Layer 3 of a small transformer language model trained on English Wikipedia (8 layers, counted from 0, width 128).
A neuron's activation on a vector x is GELU(gate . x) times (in . x), where the dot is the dot product.

Input weights of the MLP neurons that the questions are about. A number n stands for n times 0.007.
n10 gate: -8 -8 -14 5 -26 26 14 40 -29 -18 30 16 38 51 5 17 -7 0 11 31 -9 -33 12 -7 -45 -29 10 -46 55 15 -9 1 19 11 -18 -15 7 8 40 -36 4 9 -15 2 45 23 -8 41 -29 46 11 -11 -25 -3 7 -27 24 -30 -2 1 -1 7 13 -8 -36 -1 14 11 -35 -17 38 -25 -13 -8 -56 35 27 -14 20 5 1 23 -25 -56 -36 -21 -6 65 -40 15 -33 -3 -14 12 23 14 17 1 1 32 -9 17 -9 -14 17 20 -12 -14 3 -15 -82 6 23 -4 3 -7 -32 -15 25 0 6 -7 -2 18 -30 -12 -21 -20
n32 gate: -3 6 69 8 65 14 -25 -22 -23 -23 2 37 -28 -36 31 16 -24 -24 -18 -31 -20 6 -35 15 -20 -28 -17 -22 33 -34 -33 21 20 -44 6 -18 9 2 -5 29 -55 13 -20 -40 -21 13 13 -4 -11 18 4 -7 -15 -37 -15 -17 31 50 -18 -3 -8 -21 -66 11 -2 -14 34 4 10 -2 -39 31 45 43 19 19 33 7 -14 -32 30 -12 0 -44 -23 3 7 3 30 12 9 -1 66 -12 -44 8 51 6 30 -41 29 -1 6 -9 -48 12 6 -31 -46 22 1 2 -50 -24 -1 3 -19 27 -18 -15 61 10 5 45 -19 -9 16 -72
n41 gate: -6 -10 23 11 7 16 25 -5 -4 -30 4 17 -14 -13 -39 -13 -2 3 -8 13 -4 7 7 -30 31 -4 35 35 16 -94 -26 -7 -27 -33 1 -41 -20 -4 3 34 -73 -4 -38 51 -20 -27 12 10 -3 -32 11 1 -34 14 -12 -20 -20 -25 -40 1 15 -39 47 -5 -6 -20 10 -31 -46 -1 32 65 -4 5 -26 -2 0 -3 -14 10 1 31 -16 -1 27 17 -17 4 33 -16 7 16 38 -32 7 38 31 -26 -4 -32 21 3 17 -5 12 -1 -6 -9 -24 -50 -9 0 -35 30 -28 -38 -10 32 -25 -29 1 -16 35 16 27 28 -27 -25
n43 gate: 26 4 -26 -11 6 12 8 9 -18 -5 16 -29 21 16 9 21 26 41 23 28 -13 -44 -9 -7 -3 8 34 -5 -10 -18 -24 -2 -34 -19 42 41 -1 9 28 2 -33 3 -1 38 -36 -15 15 -59 18 21 -9 21 -9 -51 51 -2 -19 5 -24 -37 -15 -32 0 -18 28 31 -24 -33 19 16 5 -26 -51 24 -34 -8 -9 39 -17 -12 6 25 9 -28 -8 -28 -6 -12 -15 17 -13 19 -1 -13 12 -33 12 -10 -16 -21 -30 -21 -16 59 -37 39 -1 6 -13 5 15 46 16 -30 21 -22 -20 -26 -12 32 19 2 -12 -24 -53 2 20 40
n61 gate: 3 -19 -5 11 -1 18 -13 -49 33 -7 40 27 -14 -45 -19 26 -24 -24 -40 9 -20 12 -28 -6 36 21 -9 9 7 -22 -31 -28 19 -13 -15 46 -53 30 27 9 -5 12 -4 9 46 11 -23 -13 -14 -16 0 43 -15 2 38 -1 12 18 22 46 -4 -11 46 44 -35 -17 5 3 8 11 11 9 -47 -29 12 -13 17 1 23 -7 8 -13 -23 7 -22 30 9 -22 -5 46 -5 -20 25 17 9 10 -18 33 -7 35 9 26 12 1 -12 14 -11 -5 -16 -4 49 -30 -20 15 -24 33 40 24 -6 23 13 -1 2 18 -13 -66 27 -40
n82 gate: -16 29 31 -12 -31 -2 -2 16 -16 41 -28 -20 16 7 -3 0 21 -4 -7 -22 -14 -28 -14 27 12 -27 4 26 -41 4 -2 19 50 -11 39 -13 -24 -9 10 0 4 5 65 -7 -6 2 10 8 -7 9 -47 17 -39 -20 -4 -3 53 33 1 4 1 3 -10 -8 -4 12 -39 -21 6 -23 18 4 8 31 -16 -12 15 23 -52 -24 61 -16 35 2 27 8 10 -7 8 13 -41 -47 44 -38 30 49 -9 35 -7 -54 -19 -10 4 17 12 23 3 -5 -36 -2 4 -37 18 -1 18 9 -13 4 13 -19 14 -7 -4 -3 7 -76 3 -7
n105 gate: 28 0 -29 8 -24 -18 7 -2 -19 1 3 -7 15 27 -19 -22 -3 -6 33 -71 -34 25 -23 -9 -25 3 34 -2 9 -27 4 -5 19 -13 -14 37 32 44 4 7 11 13 -3 -9 8 -13 41 -12 -29 5 -18 17 -10 -31 -32 17 -10 -5 -18 13 30 -3 27 31 -24 -35 -6 -10 -23 -23 7 -15 -17 1 21 18 -26 7 57 -8 -4 32 10 23 19 -26 1 -9 9 1 0 17 -2 -34 25 -33 -52 29 7 0 22 -13 -3 -2 1 -26 -2 37 -5 -21 -8 -15 -4 31 -9 36 9 -8 17 5 27 20 33 10 17 20 -15 64
n137 gate: 24 -40 49 -6 -28 1 3 -27 -11 17 3 -6 4 13 -12 33 10 32 39 -14 -48 0 -43 12 8 5 27 -39 51 13 -29 -55 12 -25 38 -28 -39 -3 4 -4 12 -12 -31 -11 20 75 -15 19 42 -24 9 12 -18 -12 -3 19 3 27 -15 4 19 -13 19 -4 -26 1 14 -12 -42 7 1 6 10 18 -25 -9 13 -24 -35 -9 -3 -15 -20 22 -23 -1 18 12 40 -17 29 18 4 -1 4 44 -18 -14 -27 24 22 13 36 7 -15 -5 15 -4 25 -28 -44 -5 12 -13 -12 -9 -18 -19 -23 -4 -36 -4 2 -43 21 22 -39 -20
n193 gate: -50 -17 -32 47 22 0 16 39 16 50 3 16 70 11 -9 23 -14 -25 28 20 4 6 -30 -1 23 11 -16 -4 -57 -26 4 -46 7 7 -19 -11 -3 1 10 -26 3 39 -37 12 13 -32 -4 -13 -8 -14 28 -45 -46 43 -29 -31 -19 58 -31 -24 34 -40 -1 7 -1 11 -19 -12 -5 -16 68 5 -13 11 12 -24 14 -7 -17 10 -2 -31 10 -3 -14 17 14 -16 2 -23 -41 -31 4 -30 -37 17 -6 -5 14 -16 -6 -17 8 -17 -9 17 3 18 -15 -44 -12 -27 3 23 16 -18 -15 -1 -20 -41 16 0 -33 10 -3 11 -17 12
n202 gate: 22 -39 28 -9 22 7 -7 5 9 -14 5 -1 20 -2 -1 -9 -40 -8 -23 39 -56 -55 8 -3 29 -15 -12 -7 32 -11 -21 -23 32 -39 13 -12 3 11 -18 -2 17 8 40 47 -17 -42 -31 36 35 -23 11 -29 -1 26 -22 8 -24 -64 66 -18 -3 -13 -19 15 9 31 6 -1 -50 18 14 -31 24 9 -13 -25 -26 37 29 -5 -27 6 -5 18 7 -65 14 -33 16 -34 -4 -23 -40 1 26 -25 16 -35 26 -3 13 -18 7 -19 -10 -20 6 -18 30 20 -5 6 -5 32 50 17 -6 29 -17 -13 -16 16 16 33 -42 18 -2 -5
n274 gate: -25 9 14 -15 43 -29 -24 2 -17 16 16 -2 37 4 23 23 -30 -42 -2 42 -18 -63 -24 18 30 53 11 12 2 -2 10 2 42 -11 2 -19 -8 21 6 -27 -6 -2 57 -40 -17 16 7 27 -29 -7 10 -6 31 -22 13 -24 43 0 -1 -13 -29 5 21 -4 59 -9 -23 34 -25 36 -6 30 19 25 17 -11 28 11 24 27 -5 -72 41 6 -18 -14 30 -17 9 -44 16 -7 15 20 10 12 18 6 27 23 22 -32 1 36 20 56 -23 -9 8 -7 26 -32 6 -34 -16 15 -19 -19 20 12 13 22 24 -1 8 -23 -41 -21
n308 gate: -5 -6 3 40 37 31 18 42 -6 3 15 -3 -6 -33 19 26 -17 -53 -32 -4 -20 -9 13 -32 5 -47 -8 -30 4 -3 2 30 25 7 47 6 10 -63 69 5 -58 10 -20 12 4 -42 -1 -29 6 28 5 -6 -11 6 20 -50 -6 -15 17 -64 32 11 10 0 3 50 -15 23 -28 -17 -32 5 18 15 10 -31 -32 -39 -1 42 -28 -19 43 -11 -56 -32 12 11 -2 -46 33 29 -7 23 25 -4 38 -3 16 -1 32 0 0 -16 -33 2 -41 13 -13 9 -2 34 -15 22 -5 -10 19 25 -30 -26 18 -44 21 34 7 -30 18 6
n319 gate: -32 2 10 -27 -3 25 1 1 6 22 20 8 5 -6 -32 -17 21 -4 -21 34 13 -13 18 -33 -24 -28 46 12 -7 -13 -44 24 -20 -23 23 -38 -61 9 37 -18 -35 -40 -38 15 14 -6 -18 -15 23 5 13 -21 26 -7 -1 -45 19 -5 -28 -40 -14 45 13 -21 -22 -3 13 -25 41 -13 -11 -14 32 -25 -13 -37 -55 -50 -41 -22 37 40 17 10 4 4 51 25 11 -73 -17 43 8 8 48 -11 -3 -28 44 -25 35 -15 -4 34 -33 6 16 14 -19 -37 23 -5 28 16 -30 -26 -38 -7 10 2 23 2 8 22 -35 22 -18 32
n10 in: -4 40 13 -27 -36 31 33 16 52 1 26 -25 1 -11 25 -23 -7 -32 -8 -2 13 26 2 -5 -8 -6 -42 -15 -17 47 23 10 -2 -32 -45 -13 38 -2 37 -4 13 8 6 -15 10 20 39 33 -1 61 24 3 -8 -24 17 -29 19 -28 -13 27 -27 -46 -26 -36 6 15 -16 34 -11 -39 20 -65 -27 16 31 -61 5 -34 35 -21 -21 6 -40 -12 -15 13 -16 -2 -13 -47 -32 -26 -10 -19 -2 -12 -14 -31 12 -29 15 5 -48 21 3 22 2 19 19 14 36 12 10 -2 17 -40 -22 -13 13 42 19 2 2 -43 -8 30 54 17
n32 in: 1 -2 -52 12 -31 8 16 -25 65 18 -27 -27 -6 21 -22 -6 -35 -8 -2 44 -12 17 23 -15 -54 28 -25 -13 65 -24 -1 10 31 10 -10 34 -4 45 -34 -18 3 18 46 -23 -13 13 -36 32 -11 -41 -34 -38 21 3 62 -7 9 8 -2 -45 6 11 -43 -6 28 20 -22 50 22 -9 -4 0 8 4 -2 -4 -18 38 66 -31 -14 0 -10 17 62 37 -27 -20 -13 -31 65 42 -6 27 8 -14 -44 -4 -16 26 -7 -22 -1 -2 0 -22 24 20 22 -4 31 2 -18 -2 6 -35 23 -29 35 -6 12 1 -3 -31 5 17 -9 41
n41 in: 9 -14 22 -23 37 3 -6 26 13 32 10 -25 21 11 -35 -1 -6 -18 31 -36 -7 -5 -56 -3 38 33 -17 7 -3 -9 -46 9 -41 47 -19 34 12 -6 -51 19 6 -6 -21 -15 15 -7 17 -5 1 -48 -1 2 12 1 13 -30 -1 13 1 -34 -10 -14 -9 4 -38 13 -2 34 10 2 72 15 -42 21 33 -33 -53 -47 -61 -1 59 2 -6 54 1 -42 14 -71 31 -5 -14 -22 44 -27 -17 11 -17 21 18 13 -57 -35 -59 36 -32 13 -4 17 4 -13 0 18 -13 -37 -14 -4 -49 -46 1 11 -27 -6 0 -52 25 46 -3 15
n43 in: -5 -18 -4 15 4 -18 12 -3 -41 1 -30 -6 19 17 -12 -16 -19 -16 14 -30 35 47 -57 -13 1 15 -20 -26 20 -17 -15 4 -41 3 5 22 -18 -5 -13 1 45 -11 -8 43 -12 -2 14 -8 8 -19 -8 9 0 25 13 36 7 18 11 -6 -15 15 10 2 26 22 -32 20 -40 2 2 -3 -30 5 -3 3 -18 29 -18 -8 -31 -39 24 5 31 -30 -4 -28 24 -24 5 25 -24 -14 39 2 -39 12 17 48 -22 -19 -26 1 3 16 -5 -18 -6 -16 -1 25 -2 -38 19 63 -23 84 4 -7 -22 -22 -12 32 23 -10 -21 11
n61 in: -16 -2 14 11 -6 -14 -58 31 -26 9 0 -25 -9 -23 -29 -28 -34 -38 13 -15 35 -35 -12 1 3 18 14 -10 5 -17 18 -11 -49 24 -35 14 16 19 7 -39 4 21 5 -5 -14 38 6 -22 39 -20 3 -25 -4 21 -20 -20 -54 21 -27 -5 -23 35 -12 40 53 -75 20 28 28 -22 40 31 -5 12 43 28 45 -33 -7 16 3 5 -9 7 -40 13 3 39 28 25 40 -11 -7 -4 -3 3 2 -11 54 39 -20 25 9 19 -34 -7 39 -35 7 20 1 10 -22 -7 73 -24 7 13 15 -10 20 -10 -21 -19 10 -8 -6 14
n82 in: -19 -12 -18 -15 -6 -32 -8 -17 -26 45 -7 15 7 4 19 0 39 21 4 36 -5 33 -11 36 -21 -38 18 -24 -17 -38 25 -36 17 -25 15 12 20 14 0 4 -33 1 22 -20 8 -11 -24 -24 -25 9 5 4 31 14 -25 -16 5 -38 -50 -21 -36 -32 -2 29 -16 -46 -1 12 -20 -4 -6 34 -1 -7 48 13 12 -20 18 -38 41 -70 -16 -37 1 34 23 -58 -10 -1 -24 17 -16 13 -3 -25 -24 -6 22 4 -14 -23 26 -29 -12 -23 -31 33 -12 13 12 1 5 -40 10 11 -7 27 10 -20 21 -34 27 9 -25 -4 40 -13
n105 in: 22 -17 -9 -3 -12 -21 -25 -3 7 7 10 -25 7 29 -25 -47 -16 -12 2 35 30 20 18 -7 18 8 -37 13 -7 10 37 14 -13 6 -10 -5 40 -14 3 1 -1 3 9 13 3 -20 -33 14 -16 22 -19 23 -18 -54 42 4 36 22 -32 -59 3 -6 24 -44 -22 -19 1 33 -37 -44 -81 25 -40 4 45 16 -21 -1 10 30 18 0 0 1 -11 -18 -17 -11 10 26 32 17 51 -1 4 -8 -5 4 49 4 19 4 38 -25 4 -26 3 -14 -3 40 -12 -9 8 6 0 12 -4 16 -4 2 -10 -19 64 30 16 49 2 -28
n137 in: 19 -61 26 -5 54 -26 5 5 1 -10 -28 -54 15 83 2 34 -12 36 55 -9 13 6 -9 30 -14 8 -4 -24 17 66 -17 -33 -10 17 43 -25 49 8 1 -10 -13 12 -44 1 -17 30 1 23 11 -54 -42 -7 28 -9 49 57 -16 -18 24 5 10 5 -51 4 18 -20 7 -39 -8 -22 -34 -33 -7 19 40 -31 8 3 39 -31 -2 -40 -2 -2 -12 2 -9 -7 20 -20 2 8 -1 11 -41 -17 16 -1 8 10 31 -26 5 -8 28 -9 14 7 28 -19 -8 -1 -45 -13 -4 7 24 -24 40 22 11 29 5 -20 39 -33 -20 24
n193 in: -14 45 19 -3 -41 36 -1 17 12 26 -25 -14 4 41 -18 -33 -28 -10 39 -8 15 -10 29 -2 19 -15 -20 -13 -13 -26 -12 13 2 31 -48 6 58 4 -14 64 -14 16 -9 1 39 21 9 37 4 5 2 16 -35 17 -11 -11 -19 -8 -9 2 8 22 -1 8 -18 -30 27 -12 16 -12 22 11 20 -30 -13 -10 -30 88 28 26 -26 10 -29 -22 -7 -52 17 12 -8 -43 -21 3 3 23 1 27 25 -34 -5 -50 -32 42 -20 34 -7 30 -36 18 -12 -27 16 43 -23 23 -41 -62 -14 -13 -14 -21 4 7 -1 -10 8 -7 -20 2
n202 in: 11 -16 -35 1 -41 20 47 10 50 2 -25 8 36 -22 -13 -27 19 -46 -2 14 27 18 10 -31 44 -13 -8 -27 -12 15 1 -16 -61 -8 -9 12 8 7 -34 28 -6 -22 15 -36 19 7 -50 -31 -14 -14 -4 -51 -12 1 -24 -29 -12 -34 0 40 14 0 31 24 9 46 -1 17 31 17 30 -33 0 -63 46 3 45 -17 8 -38 22 -2 76 -12 29 -30 35 0 -3 -31 -6 -1 -9 24 -2 40 14 -44 7 -8 23 -15 -14 2 -22 32 0 -21 38 32 46 -5 11 17 24 19 -25 -44 51 13 34 -3 6 -29 -34 -10 12 35
n274 in: 19 55 -6 59 -15 -1 26 2 -19 3 31 28 2 17 -11 -1 -26 17 26 16 16 16 14 6 -39 -46 46 27 25 -22 -18 -34 5 54 11 -30 3 0 9 2 10 52 5 41 16 22 42 17 -26 24 51 -23 -22 -26 0 15 9 25 -15 3 26 20 -54 -11 36 -6 -1 14 -1 2 17 -33 8 -15 -2 -34 -18 -18 -13 -2 25 25 15 19 -12 -2 13 55 -21 -14 -21 -10 24 -3 27 23 -17 9 -6 -14 17 26 13 -29 11 -54 36 9 42 36 19 -23 -33 12 1 -10 -11 27 1 -14 32 -3 -23 27 -10 -16 -30 -16
n308 in: 4 -6 -38 -37 -9 12 12 10 29 5 25 13 41 4 -56 -6 3 16 -19 -17 32 -9 -32 5 -29 -15 -5 41 3 -22 35 11 0 15 -12 -57 -6 -13 -51 -19 -22 -16 -2 15 -13 8 4 10 24 32 -30 6 69 36 -23 3 53 -60 27 -25 -17 7 -26 0 26 11 17 2 17 -46 -5 -10 13 43 19 -6 18 -30 -19 12 -9 -36 -1 2 -9 3 -8 -4 -46 -19 2 -13 -2 15 -5 16 27 8 8 -29 -12 23 -14 1 -1 35 -11 -30 -57 2 -26 9 -13 -20 36 11 2 -37 -55 -11 -4 26 41 -37 18 -7 0 20
n319 in: -35 -9 19 -25 -1 -16 28 -24 5 -10 25 -22 34 9 -34 -13 15 -1 -2 19 -14 9 9 -11 -14 -12 0 29 25 -27 -1 -6 -36 -37 4 3 -42 -30 27 25 -14 -22 -9 13 8 -30 3 -12 -16 12 -14 -14 5 -20 26 -65 -18 8 5 1 21 36 -20 -17 43 -36 -16 24 1 -26 -35 13 29 -6 -5 23 -23 -36 -9 -63 59 24 19 11 18 -3 8 45 -7 -25 14 -7 -7 10 -1 -26 -3 -7 7 1 30 25 -12 12 -1 -6 36 13 20 -29 15 6 -1 27 72 -4 -42 -23 -11 25 10 8 -12 -7 -37 -5 20 48

Each question shows a token from some text and the vector x that enters the MLP there. A number n stands for n times 0.04.

" th": -28 12 -10 4 -23 -2 -4 -24 13 18 9 38 2 13 -16 -21 -17 26 25 23 -2 5 5 21 8 -9 10 30 11 2 14 5 -4 -9 -22 4 -27 -26 27 -23 7 6 16 -4 11 -19 -18 8 7 -37 17 8 -1 -17 7 19 22 -10 1 7 15 15 -35 20 22 -1 44 -10 14 -11 -33 -8 13 -6 41 -9 -19 -8 36 -5 0 8 -19 -32 -17 10 10 -12 -2 1 -35 12 -8 -18 -12 18 13 2 -9 49 -12 -15 23 10 6 12 -6 -22 -10 -6 -8 -39 29 3 -30 12 -45 -18 -6 -6 -28 0 -11 -16 -23 34 -2 -7
The neuron with the highest activation: n319

",": -30 3 -18 29 -2 11 -14 -5 3 0 27 -18 3 -16 1 -35 -2 17 18 -1 15 11 11 38 -23 4 7 14 -4 5 4 3 18 -8 -13 -20 -5 -29 -7 22 15 6 -6 21 -19 -9 -13 -22 14 -14 9 20 -7 -14 12 21 -19 16 -3 -11 11 11 -3 15 10 1 18 25 29 18 23 -3 11 11 51 32 -7 -4 13 27 -1 -12 -5 -28 18 -13 -23 1 -1 8 -11 -7 -20 1 -5 31 28 7 -4 43 -6 -51 1 3 9 2 -12 2 29 24 -4 10 7 -13 -21 19 -22 9 -8 27 -55 -16 -7 -28 5 -5 11 -8
Which neuron fires most, and how strongly? n10, at about 0.14

" Dr": -18 15 -1 3 -15 -22 -12 0 7 5 -6 -1 2 10 -32 -10 -13 7 0 -20 -10 14 -17 0 36 -30 18 22 0 15 25 7 9 6 -3 45 7 -50 8 15 15 -16 11 -2 -10 -8 8 -32 15 -20 38 33 8 13 -17 -14 2 -7 13 -17 -24 17 6 11 13 33 26 6 46 -6 -24 4 5 8 1 29 -27 2 28 6 4 -2 12 -17 -12 6 -23 -25 -17 1 -26 8 -13 -32 -10 12 -8 -34 -9 42 2 22 -6 -25 15 17 8 11 14 -2 -6 3 -12 -8 -14 27 -10 -21 -15 -22 -23 -4 -44 5 10 23 0 -31
Which neuron fires most, and how strongly? n137, at about 0.34

" bro": -27 8 4 5 -21 19 6 -14 -9 4 -10 15 -5 43 -13 -6 -26 -2 18 -9 -12 -8 6 27 9 -17 10 8 11 27 2 23 -21 -4 -10 -14 7 -1 19 -13 3 10 -16 16 0 -29 3 18 -2 -50 5 4 12 -1 11 -2 17 -8 3 20 5 -29 -44 31 -15 12 -3 3 7 -1 12 -6 2 -2 34 25 -5 -24 34 18 22 -31 6 -15 -10 -18 1 -26 -12 34 -11 2 -21 -2 -8 24 5 14 -5 26 1 -12 8 -34 21 7 27 -15 31 33 2 -34 23 -3 -31 -8 -62 -8 4 -3 -23 -11 -16 -20 3 10 -4 14
Which neuron fires most, and how strongly? n10, at about 1

"ess": -52 -11 -15 -20 -13 -2 -23 22 -2 45 20 -12 33 7 -35 -28 5 4 35 3 -7 34 44 6 -8 -3 -16 16 8 31 13 16 5 11 -3 6 6 -51 -10 14 -23 22 16 5 19 11 1 -20 10 1 31 4 2 -14 1 10 -8 5 9 -26 16 19 -12 -9 15 15 25 -8 28 10 -17 20 8 20 -11 13 -10 -10 38 0 1 21 5 -16 9 0 -7 -15 8 -21 -14 -1 -17 -29 0 14 29 -7 -6 18 9 2 1 -9 12 27 -19 6 -8 5 38 9 6 4 9 19 4 -22 -20 26 -44 -7 14 2 22 -15 -2 15
The three highest activations, in order: n308, n319, n193

"ve": -36 31 -28 16 -13 -2 -15 -16 1 32 29 12 38 6 -12 -22 5 23 4 0 13 21 46 30 -14 -9 -4 25 -1 29 20 7 -12 30 21 -9 0 -10 -27 19 13 -6 -10 -15 -23 -20 -2 -8 2 -26 35 20 -3 16 1 25 0 8 14 21 23 23 -19 13 3 11 21 16 30 0 -23 6 8 -4 8 -10 9 -8 29 5 -10 -19 -3 7 19 5 9 -22 9 -19 -11 10 -11 -18 -1 15 22 3 -6 12 -5 1 -6 2 -13 27 6 2 -19 23 37 -10 -14 -9 18 -41 -9 -22 2 -6 -32 -30 -3 -18 22 -13 -7 -3
The neuron with the highest activation: n193

" Grand": -38 18 10 -29 11 1 -13 -7 24 20 4 16 4 -4 -33 -46 -44 11 3 -23 -3 11 21 10 -6 -16 10 0 16 -1 -1 31 1 -16 -16 38 -7 -51 -4 -10 16 -20 10 17 -9 14 -14 -17 0 -24 23 2 14 10 -3 23 -14 -2 5 13 1 37 -8 13 5 25 16 16 11 -15 9 11 20 18 0 71 -12 -19 23 9 -7 8 -14 -17 -18 -14 -1 -32 11 6 -1 -15 -4 -3 -3 22 28 7 -15 0 14 10 -3 -29 23 21 2 6 13 -14 -9 -36 -14 -13 4 -8 -27 3 -17 8 -29 3 -29 -5 27 3 -8 9
The neuron with the highest activation: n82

"C": -8 13 -12 1 -3 3 -18 -7 0 -30 -27 0 3 -3 -21 8 -11 -10 21 24 34 0 2 30 14 -18 7 35 -24 7 24 25 32 0 5 8 7 -14 8 13 5 -3 -1 -4 -31 5 4 -14 29 -18 15 -25 13 30 2 33 -11 -7 4 17 -12 9 -25 30 -2 3 24 -2 52 -1 17 -22 4 15 -25 18 -20 -3 39 -9 -23 1 17 -47 0 -16 -20 7 13 28 2 11 4 -35 -4 6 9 18 -19 7 -8 31 8 -19 4 14 2 23 53 9 8 -17 9 -12 26 22 -32 -12 0 11 -20 -9 -13 -6 -11 5 -1 -7
The three highest activations, in order: n105, n202, n82

"omm": -25 -14 4 -15 -12 2 13 6 -22 -16 -6 37 -17 15 -32 -15 -30 -12 15 12 -6 18 9 -2 -22 21 9 3 -18 28 34 27 -10 -9 -8 34 12 -55 27 -1 14 -16 -10 8 26 2 15 -5 19 1 27 -2 41 -4 17 25 32 19 11 9 12 4 -12 -17 11 9 18 2 32 -7 0 -12 38 38 -14 19 7 -18 31 -6 -15 4 21 -9 20 -26 -9 -3 -9 0 0 -19 -17 -28 4 -4 22 6 9 28 -10 -21 -6 -32 19 31 -3 -25 5 33 18 20 8 -11 -10 -8 0 -10 -3 38 -32 -9 4 11 21 -5 5 -4
The three highest activations, in order: n10, n308, n82

" they": -19 7 2 -1 -40 3 4 -41 -4 33 3 12 6 -4 9 -40 -10 6 34 11 -8 6 9 22 -5 -6 40 2 -15 18 21 -11 1 -11 -8 2 22 -5 5 8 -6 15 5 26 18 -4 -5 4 40 -6 18 11 4 -16 24 14 -5 17 19 17 -9 0 -45 -16 -4 19 24 27 44 -20 7 -16 6 11 27 23 11 -9 15 22 -4 5 24 -21 6 3 7 -16 -23 22 -24 5 -25 -10 6 19 18 19 -12 31 -23 3 40 -7 -1 -3 8 18 15 26 -16 2 -7 -9 -24 16 -16 14 9 7 -35 3 -11 13 10 21 26 -16
The neuron with the highest activation: n10

" obs": -24 47 -8 14 -11 -17 36 3 -11 36 -4 3 -12 20 -42 -26 22 19 13 23 -37 24 -12 29 11 4 24 -5 6 19 4 13 -7 -17 5 20 -15 5 9 -6 -5 18 27 20 -13 -10 -6 -1 8 -7 27 -12 8 -18 17 23 7 -19 3 16 -13 22 -10 7 19 3 -3 -4 34 5 10 -3 27 2 -7 7 -24 -18 20 7 2 -3 -8 -16 11 -8 -6 -27 12 16 9 14 -14 -60 14 16 17 20 10 6 -15 -3 17 -26 11 6 5 10 20 12 10 -23 1 -9 -26 30 -11 -15 -3 -38 -40 -18 20 -18 10 -16 -6 -19
Which two neurons fire most, strongest first? n82, n274

" of": -10 6 1 17 -12 20 -13 -1 -10 9 25 22 12 -16 -13 -36 -2 21 36 -13 13 17 4 11 5 4 16 52 8 7 11 36 4 -3 -8 -6 8 -27 7 8 -1 -13 -5 -5 -7 -5 -8 -20 13 -34 22 8 11 -6 -20 22 -11 -9 -2 -8 -28 27 -8 15 -5 11 -22 59 3 -18 -17 -38 -7 8 15 33 -35 6 47 -2 -13 -16 9 -19 -1 8 -26 -10 5 7 -6 -20 16 -15 -1 19 4 17 -8 -12 -22 -22 2 16 -7 -10 8 -4 44 -4 -5 -10 -4 -9 -6 19 -6 -18 6 8 6 -11 3 -3 30 5 7 -3
The neuron with the highest activation: n105

"so": -25 11 -18 4 3 -1 20 -4 23 14 -4 11 11 -2 6 -12 -20 -6 -11 12 2 4 37 19 -20 -6 17 20 0 24 17 15 -19 9 -14 8 -11 -12 -21 8 0 -1 6 -13 -24 -6 10 5 23 -37 4 11 42 24 12 35 2 2 5 32 11 -7 -41 -3 -9 20 38 15 33 9 21 -19 2 9 34 2 -32 -19 22 -8 13 -17 1 -9 -8 -17 -15 5 35 -9 -6 2 -19 -25 -3 15 25 22 -20 -13 -30 9 10 9 -16 2 -9 -9 21 49 1 -20 -23 21 6 -20 -28 -32 -18 20 -6 3 -30 -21 14 -4 -11 -22
The neuron with the highest activation: n82

"other": -48 48 4 4 -15 -31 0 -22 11 25 9 12 21 -21 12 -41 -12 11 13 -2 -27 20 -9 15 14 -23 -2 23 7 12 -5 -3 8 -2 9 38 21 -20 8 11 23 6 3 11 -1 -30 14 -10 6 -19 41 13 7 -7 11 33 -18 -3 14 -12 19 -6 2 18 -4 25 -3 29 6 0 -32 -3 1 10 13 24 -20 -1 9 -11 14 5 -19 -9 14 -4 -38 -12 6 -5 0 -11 -16 -25 2 -1 8 37 22 45 -23 -1 8 5 1 3 -5 33 27 9 11 -24 -7 16 -20 -14 -16 8 -11 24 -39 -13 -9 -4 15 -17 16 7
The neuron with the highest activation: n105

"SP": -28 33 -4 19 -1 14 -5 -39 -3 7 -7 4 14 2 -38 -29 -4 3 14 26 18 -7 24 9 -12 -15 8 23 -12 4 11 0 15 -13 13 22 9 -20 -13 -4 22 -19 5 -20 23 -29 1 -29 48 -18 22 -15 21 19 -5 32 16 -20 8 -16 2 12 -28 29 4 -4 18 -3 48 5 11 -18 -8 10 -13 28 -19 -10 28 -19 3 -9 8 -16 -21 -20 -31 2 0 29 6 -17 -11 -23 -3 -16 4 20 -18 -1 0 24 3 -11 -2 16 -39 42 22 11 9 -10 -11 -14 -2 -1 -35 -23 8 14 -14 -4 11 10 20 8 2 -20
Which two neurons fire most, strongest first? n10, n43

"s": -4 13 -16 5 -16 -13 10 14 -10 47 15 15 4 19 0 -36 -9 10 21 -3 11 21 41 6 5 -8 14 30 3 22 7 10 -12 -10 -4 5 12 -1 1 -8 -2 2 11 20 6 -2 3 -11 10 2 31 14 40 2 -3 23 0 -5 8 12 7 7 -18 -12 -7 0 -1 1 45 25 -1 -9 -8 31 -29 32 4 -21 16 -9 12 37 12 -27 6 -8 -9 -13 11 8 -9 16 -13 -17 -17 36 20 32 0 12 -6 2 -8 -21 14 -5 -9 5 5 40 -15 15 -35 -9 -8 30 -23 -7 -15 29 -31 -49 -21 -17 18 0 -9 -36
Which neuron fires most, and how strongly? n32, at about 0.16

" and": -29 -20 13 13 -23 -9 -20 -4 0 8 15 -1 -6 3 -17 -15 -8 10 6 -22 20 4 21 18 -16 8 31 35 -11 17 11 19 4 3 -9 -6 3 -13 -39 -11 2 -9 -15 -1 -17 -30 -16 6 10 -12 24 6 1 -6 20 7 7 -11 -10 9 -10 3 -18 11 6 1 19 47 33 -11 -24 -24 17 -10 29 23 6 8 9 25 2 -9 11 -28 17 -5 -22 3 -2 -6 -4 -25 -20 -11 9 20 25 -11 -14 23 -4 -38 12 -26 -13 4 -14 15 38 25 5 -21 -2 -7 -30 4 -22 -2 -11 13 -33 -29 -1 -34 19 -17 19 -11
The neuron with the highest activation: n319

"ins": -40 10 -26 17 -7 -6 20 -11 -9 41 31 4 22 4 0 -12 -19 -2 10 5 8 42 40 23 -3 -22 20 24 8 19 30 28 3 3 3 6 4 -26 8 12 -15 20 -6 14 -15 8 6 17 10 -6 31 13 33 -5 4 2 2 2 8 23 -2 27 -29 9 -5 10 17 17 48 3 -19 -5 19 27 -12 -19 -7 -18 6 8 11 -9 1 11 -3 -28 -1 1 -7 17 -6 -3 -26 -22 -21 23 24 18 2 10 -11 -7 -3 -15 6 -4 5 19 0 32 12 -8 -48 -12 -4 3 -31 -18 9 19 -30 -7 -16 -13 26 13 16 -29
The neuron with the highest activation: n308